Layer 8 of a small transformer language model trained on English Wikipedia (16 layers, counted from 0, width 128). Numbers have three digits each and are written without spaces.
Take only the direct path to the model's output, skipping the later layers: a vector added to the residual stream pushes a token's score in proportion to its dot product with that token's output vector.

Output vectors of the tokens that the questions are about. A number n stands for (n - 500) times 0.0026.
"iography": 480467659535633456415469480623415518391336547124417513670489610301658394594603404576297288272679395476512927424507833706303761417754282218429578633540470430375661810455507249583869467379482320589657401576306563420446452373641799425658156416793634336676475801470507670596671570735471601592584537230158533374392503448687520467304552576389402400607341172527346670324615411233669474498522
"arge": 683570653254644519480491403442176369520586565765588435284543626721689620237263691395598354437343499475398521398290690462443735516785421179278449605310422347303442783579466373524344567704533637328611408354421523444395494645540541551694389552658470614526324543408453526555652434407443533642712357429376616445418495459539777342400611317636281598578527362460579551853564736590404358496632
"ura": 531400655569455510418541609522485475699513627365587531611619498460437484565538646439356316548401569555558726365650882612576470367405306624240525501521409410397628388248309656518589645459577288460290483404629487558331475662249628708348607636325542453641542493560435343406629390475575622614547404515545645563355515376562653560434424558407440486490656457341448523469526444529468619357303
" of birth": 543751597551626585458435205648571618471720611217365401635320747641476506370560298742415337654304736627404695335498424530405529311651610433337445589342736523598506548342437789453598562453272543378484324769527577415223305638339554472471216553702393622479557422710374787570535515542472332652613713367455449436365445421367494398460757550698187352690248476766427551497465412225402497489778
"} (": 708445624334551488609393447563564732822416408416260551324298503550508250637139354725693466659434402547357588460595582385401488310724535471266361450486473576366433440674301237530889551668477679469539592508185562707481398390774733520570626206557419591659569251658503715528606674652572446557497558308352653558251494542487479681283380324459434448933554456285368405571489535606291499354677
"ampion": 478521494549636564339449591600284479615514414479287670314431467583595516493286477326442304327483536795523434459388581607600473366678504257573263652458497474238610623272512484356481487582463266365396406647454538164683438666462406654632353525752330627589340454639473508472470521679621535474651488221669593592641395406584728545381478304395686718676475735516574667544371560672638399306620
"aining": 477348533324519478514496299325146665651568568262372333381489666815484459364668281591554234350592530597492694181392518414504756274461638561388646734652553557536657694622455341670617513292573389088344438574352531604463629410594526755654369344605310431569557518505488381466777692505260630399606624517435541477500641448639448497445401364662363535492575368379504305632750581534576413652619
"ctions": 385276667471540380632503348423540508584571279538503752630642464747251161800116350579241238347347437589672508677615393674585609374752380327293517484476503609649465642457756480608384525558512645256236502493435546518462425495508346578772359321307289450759494801608577513662539448431504655579433484453653389319222362570793495577482433504417321574965421384451467460756498420599665362455774
" include": 477672404423459675277549305638566626365528288404445276567420466594669423524567388654505422595423350560509470593551462982595525540634482353639581619524498436462419522490331448749407621596584288522472330589416519456483405377402547668352601623406502546712295457505321780532632460592458597459589478674462587361333716513596362277602585282202316517608448312533516682540525586413394460361740
"ance": 552239771414477586586546439353303459594432442581290436468763769655677529367728572365669268797472233611702693443504504412468617344634668231452637417578447757311674554390561411462529581354478549338500400258347491454583255374255609360703440415637346516409324651504550546362327495526467399551626538525601436425357512520558443310277579572691403646609690726278702391555629550791361441524539
"ograp": 202523496408762637316481767596375645695295615523732549353567399451351127619255529517338288404371227401725684108628647665520323633594517408463637525277405200302413523513541551746786652498633446554361350587404514429921441715419513549608284487858707681483625701574493565607720377518462417672571326475518709495345622328357560653426325277508336592312381267423744298454433619424703503361681
"ash": 524575528423511616600508486522494453620477653358419540567716487606552638420577491401489341432537368419577491291454742348555514594514455579269482589585376330742586621508412725444499549450607606355438538346267512495544522450492531446450287575466344368412594498431538563503515285664583362371484485586663684487394544621580514456462620360231417643454619684559575492373515597558536625244352
"ial": 718510560420610337743500521344260544396532538506519312482535430451589470390631566485580382394541342621628489478597782463540564578351415366518498614556714520421551304686740518371505417295446264519619288325694477549612371277552578311723255348724596529366630502560505642414601389489275353453614542517477489408567553739848595490388539657576536362439396655192369655331362739156467597654616
" member": 608442633781332531305495466712514520453494397483537565479494497325530406530530472669326513574500448660430636405500493725560619493553281474565431521481408684454683527417562458453538471547442399344263314559584515503428416725395328566471500422469393466464469312481321524396491400493315600591541564478612728441567506484345623488491590531522524574625407509490525539381656678364536355792589
"imately": 456432666162733637641486695508084834714527522139533335377394299456210465572540384406841338385170594742396870444631635558541702381393606726165498370471723636434572688603579325750703544343628120432498365644640532575607480368498219862706503349473531676844222350590305887405593413705594446227454395213480467524439981284554633597340371095553476771497262257239691595700246593638514443165682
"ated in the": 426369518300607641901462629360299623463676299411436291443494548792443322765493426360558341099270560550472441493763515719479591488689565347479541646450395481557630359533269422790524555620472454326241396638558565244733408444635497670738394275833515433560523431675537574632464458465421502335560727306497701366519458247661598672389355294816430329396527425268490415533520582598473708308797
"mi": 403627510241587497661461460763610477660578201554408592349390522711486274552450549280317328467509618493457409589733591359494543466486418807528383431519515260435497550371557394542466477478619643758680492598306511373599465600663443519516528566124523445451467517261357522446694418493409510607565687602461747415482625526789504583374359438380409513668698468465599683373313389669554349421430
"iles": 445442415378571514481527753485373810764434427529469283410419702413398583402398513704615272594530445436612691377465646827664592642488315365373636486594550651476570735491853389483669548624461633468195630350307524499479413434511580573314339425286242456499471451359693423503468340524530712476566188407439450673346535558597642705430557296419476553520614476448713693437444614470445414151410
"arly life": 564376639410508382629410333499332766347553571274499584564387573577614504519624656451283250529242547828655774343446715848336321442938370219375312719264646394619250668442371357685823600218359533499545369829247624358448516597347352897535214555465685387784464621581468528754449204526740490841452398174351696416524489469572395465316489385411449789603341394559429890420747336384465364409633
"- Kingdom": 616672590505596389534328407657362709662650471299060399332455615449569231771390394745470232375257496441613730518287381486400513469552478192418691513636350821527436505456331550443666492474664548673382472550374507312452505643518595633488239472583593327262731671580106432607659680371659463614426651413248520605544580514571517598514446461435286684598404544454362570818593262603594598395769
"===": 760439492516413580576486322607310423484553342362766552631619417694632398571643515577636480507446460615633357484561445766551568390676487336351268493591586697610316467424425461633574471450417559745251640561366498462599447333357529431614286559478573367691327403469779631634467630398488551524484587336247333611626480376596390485495470410209633445405520593448472780240394567282467607578474
"ies": 445362727460542290726550383391215579653403512430507438556503641570625480405513642611558426473835268694514554336537495737566519344297445507437768545536696607363300656646801518506495438447431543386499503557517500369469351224368661388317248495413614422317455535536503453400693670522524461494472457577554377653342540401652618598399671417447528503510613597327372651373375427372570715431604
"eep": 697195531268883656478455163616356296575569628496090386244541522509421536480468489365764412592678400406425521440462462522437577434588579550449459482615283047496517425389599173604455574447411422487544404833455493584496435526369418674632500543677447626513571616648382630578612566512472499505466508580683531439397556335616514480353511496681519684763315617415818496380441561453472552511600
", a": 467530431500502517682576567457629601483425482388634375577423544649543544391381574398585504611457601550559511654544546475477526316499639473543505622554330402591342318573431562650381409480553293385582286518621469433452395592661519580563608304576591395446499321450497611434475564514505567494472508555399582476649469635414438349451665415583486430690513442392479596571566327370457458505417
"ill": 604404536320458544426540437276470615537305478567491479283559435228325639301360655473711333470653557252533532543584418514551608684499575272660580545579502309489642277392586520383644513453493449403583555518390493479281675386613417688397574491475530641450526498286460366507394363421615551408635618471673498522564558598584695609428715505541639411380596342756600462311561706527647428492445
"serv": 540470494203686237465428507430298518565680693555434213230581400418531277688484265732434129585469512649579336273169548124541546413503543696441140711174622550380517773567560438561586610551580723454809359524556512854493528623666487672615537718416698353430575775444139643548701513615446567814527235195140683539560566512462659582423587521747288649564274488384472523633467119341577507507633
"h": 345443517412502576736561370581534202365458379747532513463583571535367550376565473517665520514566209380449466349556531397637433578385456804695646319384399545463452435385273669601668351561442719617601619666445474521414601599425423499359398535581373506469543616577619495507420352434393375361345347638510747477496516555521371473424450602533668516617372575763542488485431502351561615614405
"f": 399646647142444638634550417402575297577576546518576623498471611425566417479628602394609518577646424501604365489471427345497484592400397832672424424425526430594312323628457599523520434420628577435578464587281486634350573568737429458472406598398402340445548700779540437453501617565467404461370594431504623543463581495465501519483427590491364461481541579508513360570331285422320623603456
"W": 604650536481559502632439478477580630397436612568489469555606630636526618475493332528457507579566499526472421561402394448609590536519372585486267478376389431508489476579629555438514409527357623644475595417278514542472440464723564543450487667352508439539514783447505354415452442576487740499431508450538174585505526369357499392452373429578517610560400606700639489365309654499351563343387
"son": 611460524628613577377542390501527452385462403497383501643479501334460288582600508525127227644556568573579683308348632325357736370439351667723646379392557486655569857308772513630294567512644460349599453544410476468554558497718358263531419624476467505617542513338730471428391392537663409603501266433449406451706398298551619548497516665452497493777563575354460429665489381483414566600387

Each question shows what one neuron of this layer's MLP adds at an activation of 1. A number n stands for (n - 500) times 0.0007.

n159: 491661337712673613395325523547581400461565526137454512432605494429529630427574425470503536497476427371539569312493228394313622407487509450482626475417421543482593540438565628497451527530513430705440421603344467642599588624587485583526697576484592512440445465438577555571536359607429543619686437538319590385421345518475603539447704607417458304720645292475521460333586428478487506586467
Pushed up most: "iography"

n555: 635432315547317322551418315181577738691508532407559576504395562650528601390372760724399323443436429592496641500346459545415140488621420432461516450454523559616514338670289580616694504515454512527668599643445710510515368552500366485420512452451407414596605485658314193653349614428694424333601714681475402693420305290667489420659446480354625632488371618658367478565761504530342643488460
Which three tokens does it push up most, strongest first? "arly life", "- Kingdom", "} ("

n242: 334530317519352470471341422663330354374671492659431564634556294539555552337440264304404792375623161440384539404348563612504374734481451733345631401348466620322483544426414697647484313317375557423518654428612619490426563751682622443468439326485350489623515511283595730523610384602618662519440525451635730580504431839440558543386523543454551504492454594478511464564305525612695448342663
Which three tokens does it push up most, strongest first? "h", "ash", "ampion"

n80: 417494447567641454579537500518408489287651209545415394542317362621516391424590789800637563590483640362378476615435419663475358452357482519349683261431471535429449389387348695458489477651619540558328400490699411477574450482555728631398334692687451571398529575247460611400588430425738470642557595337439306460500631403261579486466558563587283551522507633631726507507504599432381373451645
Which three tokens does it push up most, strongest first? " of birth", "- Kingdom", " include"

n227: 440497412569515573602470699511623662272542585645676514584464448434717485539324315293493583515743308464439412416508391690455481466489345380503368451604611757370583443485361461551201348581404586424355496589424544626282403674538496628372563570595518507516315752729389446515695627704431617579516475380587569462389493507198415648531317367407607647200455733588539364411435528338680449407464
Pushed up most: "W"

n315: 514511533537550533555522341340475607265630525459591426416538494531425550268416462459491670488680411511438352486497388568367393521506659563345475552754660483540578535497536469547531484282515676492555461590495389467585655506472541689462455560500599346446721367444477588574520539449650437512392474480523506482233564322449318517425655590424483607582494614482523517461591339261335651450396
Pushed down most: "ampion"

n18: 508624575492411441610378550403730331467541591579641647611430320526337582279212631454341470699708415730382523829248337527536412532589524521411488388400393447414571443696731455717467436417762392292671409481653464166407422488467616456467620596535662570330763381478652431679474599548473666415467199592399367516468443500457725485446504553420667508520253718695297454563454470445553402525553
Pushed up most: ", a"

n119: 556379338439485365544563497597321423458427532467678667590285450537565503592581700548336581509535520349573561471435564613509453481472361652671506625494528482576569482451348371295449570485420606434417420435489589602437419554437569497532453429357614637529541500332491392141509526457702759513445523471663506553515479551386396664558388405469482390522333503406407422528539538788446741510553
Pushed down most: " of birth"

n409: 474481461352406586466457690541420536354482734607612432506656400453505476569419717503567504323545514532666506523604506621434312567534354415500418379371461543508503445574538378617438565380701386311660369491369582415512514617580430630566419522415541479356418455386478439571635464497582544214598415539734521561551561413518477401631470451419509470440521524491468491512742577328602591744417
Which two tokens does it push up most, strongest first? "ograp", "ill"

n554: 470506563387228507480518550386348437683464533715394787428210702428564372351595556567411680335556458550615380374671486413398543464647325596539539518528475507493547273538593427576518401533338521491587612571620578722655503418727507407625571323372534762463686352492497374504411500567503441336382437529487566614381314388479544364533500406433537828674446398317531385584654420542329493672382
Which two tokens does it push up most, strongest first? "} (", "f"

n177: 544271660427683538456478494313568524515486559415851463617697283589477503422398456652586443422378595516500497546578617490504664504683398548559364298493254466656396588531614555352547325406627592625581395530768874277517345524482593411493518592677551638371357401397500411648361507570476522378711580383450510364549520378420131353540557500489490493443594532472531350489418544479489507404503
Pushed down most: "- Kingdom"

n209: 508447539543547536326509590503559511608327462429433575566511551354467351392505462438445496506539539473667704392473549478618403352443466670419466511644497365548412516411417608401477554465469401448511422527540375551634634448474563401479441715268587437609537548390631424318634753522451509449515436578529555631408541432583481569500429457494613386548446657436508486408596628600190550550500
Which two tokens does it push up most, strongest first? "ura", "son"

n112: 606374538461541413525574480601297534314551381757549605402365546326503597372713439471597629695415592493465388619460604395531373694857500321489516416511629643396401360455568722314461401551500343619664492434507280577377247675500559573508646444444426582368799378670721422535464274595667336283520507468504410380447467691538485410571512633205442357492753648279386654345489605462618526444741
Pushed down most: "aining"

n98: 542390454652487500621586422467543510382510660535552786679589706441650378545512610490323408453456326476510446459588385662554331599480467671406667443594383635491491494487586566458455413548453369652426606375590627393477363340246578703500369409526698339556480574409538549534572466356441518629229554537327359425700506539314545380497652524392558408534753420414345655357637535460376447706429
Which two tokens does it push up most, strongest first? "===", "ies"

n552: 569482523340449577563588562345558548401344446670547595515562613460397458547428477506438453491492332474591571527467343506445500427430503617484292344682543575519574503676749599581568398511474454635602483494451639453534516553588534372641451431477712514554509414403376572476654553566310295249551380497643418474514575575372271367407552574572585491544509523429569414551632538329461520491472
Pushed up most: "ial"

n252: 487675381518567446317535682392386415482627704580462366404385490327623507398458547579497414462564564515542536539431476395441670392458387719641584631317586626432604400714696278426500385294452383430359520398678522513661510406447544653604472583463643301273490524481506563514387637490681648570572422354642665604497460347350451666353517447393259486552279527422557407736480713473443392579480
Pushed up most: "serv"

n212: 481485583559328450526407666351543607426684595639488375402593480421543530646522550497629563480639597521597350456511596487307507754596591405639521619453679578350895438410394521523455391217240551362590460481422761367520547371421457452458402546566363480231675520628544598566484459510651394627553478450367556480513519647610328503577381431409536609463366510616536461607372555296524334468435
Pushed up most: "ial"

n505: 437386627330555724494369459419497396476544640569590556676693517534482490607488705248757471520442518512544659525611458461546510433467350521574416169414530522264573478607565384699327606484592487430613480506388663431583503612598474520572625472500312616472366408429340446473475335471471400383655593561525406703477544345621491562462679561388462463301403454416589529523679566311602581736377
Pushed down most: "- Kingdom"

n606: 405518426584443480299458485480494551660426337443307494350657748513534721461557562556520581520487427524444481497388390581521338704413605500704531407507565566214473651577570429397571393779381452430634547428308473494686560610392493552464517257329500376457611517655535639346711563466543429497604264326561393631490438362645474803535593409479382569507483520534276576534490390692511433632533
Pushed up most: "iles"

n503: 512648482693456393468707489465459575572469544602566594309568570539381411428450582526556462461497603715268312324354497628439561439574413484506509667436473610443519384711313503626597679543533533497598458514500232453703514503454424405547452528521389494374684494536554442317466643458456465570354446400392497561617552561512500511644628525554506726345359518580433549323529443440382627604347
Pushed up most: "serv"

n438: 512450429448384602372478654503506602614294533441463527443580532311623261698576500413476730347380535558433485482414506605491563344401581454257392617509606494441469358642401608485384578610397280442482484506438639520619389460462488598552626641469618537484611500500538470809447607431518569452349660610515451266475349585407590488708538487403572601380532556361288606432567390500445565526650
Pushed down most: "h"

n100: 437410450647526462523604463491511453562454512625492672350439596453478684494533443580465511500603550595430421539572317611398386579603707603422388290545479540312420664409474553538374558704328554484520589452503410601613342451567529461553608737453463278350551253410467388430584610447425478524497365712508345440681546491415503289590431445521480506356461607561629434497607514574552447540491
Pushed up most: "W"

n575: 307485703549436669451335540557531524326588482716478419720470607599563295441385671500544201483548465494486435613619574635411607462472483414554503510373360533506595427652335635493486662604637534467621721520619639428674404530335617503385366640272593554364336497541366437496561649408560410434460422345519557666514437507320303574208545591572402490272626445796470500398327542554451550607654
Pushed up most: "ograp"

n26: 460465609509475533336428475412441453635460561361526674600544639684469472335432522538514542441416589395468431617622461506585375546425570618563618415438393562686558514497436479467491251395528557588589444398419710441511542723598563514482424429420421644485583582582571481514397398579585541357485516578429486528615589340539443345561668523458295620528511508553508584441571326338404594594330
Pushed up most: "f"

n602: 334633533390653618510762500503686332344640465521558569714546450491202288465466526331471537473478438515384446475539360349346473466470510503317741761550510590434378397575356417302514622551756463636672513446542330555656717419582532540552520479307565552681635570554422526695553491507532566439490481448481461534444362478503593321400550503530621588369636454425465555483377652543565317386497
Pushed up most: "mi"

n203: 530432618344542500646165490575539455453333515512583567640623431426570556413452397432514628546460500548579548505596647410480535514442443515580538431603378574521452426511604607378285426554568474505660641426576615490450497297468508523381517458500470327542538619506519293655335503415364530350365435495610601540602478525523522551740511474400522722322384480405530591452536492644415422378549
Pushed down most: " of birth"

n570: 405399378461641585327339402527374564589708283655397503654369614436547567457408694372761701541503395460602506497377564530356389500427428643305594500390620391484745457618449357574560459568432576387467378726549661431363519584591563663504417356550473557514594291422465384616590395623697740340648659633761439393394553546568365510329555356524635465465573613433447510442570386564521396318526
Pushed down most: "serv"

n583: 403356597366593676675425457550471475579431457443523506428556452808532687576367291424599504335396488647523503374587596387417516406451456357583303465455392482743517577419472612605444401545525411596615472661497824512488630606415590474377506490587589525613296538514485374604437497386376543468617629562539360439449583463525491536543484317593375297490494586697706279535571361557454369474393
Pushed up most: "ated in the"

n559: 571393610253532574134648522889561471414432637400500473411755596346481496472488191326565681657558504346555414551334241366446228357407706388461454770500413186508482448671626461331534674480463537724516640611282392598585461460428532671556521708707496565422588583361508384903411538162371638408478394653617496559516432528754563672504621483687393404525576409419648667356436476426611642366421
Pushed up most: "eep"

n633: 320528593525531534566411572398455586298418637493541543183418504523503480553506516397578461611584616525439566795452653442570335412518517478513355462406476490572438393500473601446119496672521776568533352433516423545310432670333564349631657536507274660376539552523428318518441693517527562246569543571559538535538346681583293516619447500556430697447482438623527115659402652517450387522577
Pushed down most: "iography"

n589: 391460420637436336580467497615569567449387463551461645615519513651610478497521662419456496503549671439393549576469668679454513556698368568424490160637494444500607340663343727443577444618701487523509500435756470512265346462576570398670529500605569545412299506521464478317238455704506388414469515440451548346458534509529366491581457320438568332464447575436368484552744426523547455618385
Pushed down most: "serv"

n277: 354373568386348547403540487637478382419445537547609525669617617464560418526370456366588459581489376569607686407569520676620560624527411484623606332437470454477561488453532537506408458432452434426588547446455547424366475698778578449391620350553644523356430527684450647387380514693488556445597390403578371642387293322556551359450560583572391630368546598397491431562561426453558597404446
Pushed up most: "ance"

n474: 530361546452524633621670750646578433563376482250497513466503539629335344401516396605777438652374304330631453427451431423404339594493648478579237390294436343463528599584308459379478420537525429601439511375563463659493691714496697450478447467455476646759594532362354479584620434514579711601582470493523410410444568288560578624655693609447419285475305401514620503342479517728482378592578
Pushed down most: "ies"

n65: 582565421449468572569741450533451412597578672451721528607562350451758250366574331363383392563645528668395603609602558533490346672372754542469709747344487500365541609444565755422380557588523497394459329360518353439487466345531542507410470490630555549434473440665587503527472457447319490513458352475413386564543455641480440491379483534520446332340399589252532634437574538382267533503602
Pushed up most: "ial"

n297: 483554551516456411509574476541354592422500566544538509432423676310610656506520575442418669521654553543485619531678641272506397350650536525379384588551410486477398372459364553365453497526617527567451407506530539508591576394325564415651548421642523524519515494487646581275616494296506330555238500461534648339356488590402512708484376571409434601670601488462468593557336483393261568509578
Which two tokens does it push up most, strongest first? "} (", "ial"

n126: 463529497364522468429493500421518462631503336347385604559415575449709137556545489599787255719542583477450588415425598392506438579379337490524707429523346525518310606481443416465607597534622383600432420580474433412531647572401575650544413274399403462375408510755434422622548515384513699539551308405579589389641590646519608598513536500435478666360520481605547547471597457551513551419732
Pushed up most: "- Kingdom"

n361: 339479571553567625318433721503434625536546489633522438452641579490287665609481384424369641798458608451549477600442507375448528563413721461641674472448493322629809705632416443443458533552510373512474310330632527541517490627602533514446617371419460409604371367507381596651365373575647471563266506452384272517715536467419454393365469697438480528617650442359500447347263474497422614493602
Pushed down most: "ies"

n145: 515666484384390481408622710434600722587556266625427387452308484449450626515518587531525524686581536431579533636548359554513536631337465513461392393407468324570431547487664523469550379604474536480436628460365391576641569594516453445288490588443481601547742532326548475573449300442344530402473393405428557532580491624640645564490532454365325689584526244370531454497650399446649203480660
Pushed up most: "iles"

n136: 742544549473544500552561481542654523488427441555666491444391526498359632589397503500627494524535572546507516473400447486450510661526528530478512474526377459397633619542493480548436411471571519479550521588549441496544359375406551581347502316535472500411486564526507411498464445472571451589398435544480481510519511514584366565505586646538566452374657354502511475547359385441529540547316
Pushed up most: "ill"

n78: 450485373364511514469447363562520614583455329543620510682385426396450465421431550416487432555589490678483441371376505586514445428625573449495366555709713474466424418398543440529542420583607577570456538584495579538321645409430505550403569313621471465443408546423421603503572464544476440506549508439521717472603516606530673440389566433560479519483520486643614278427274581478633446557550
Which two tokens does it push up most, strongest first? "ill", "ampion"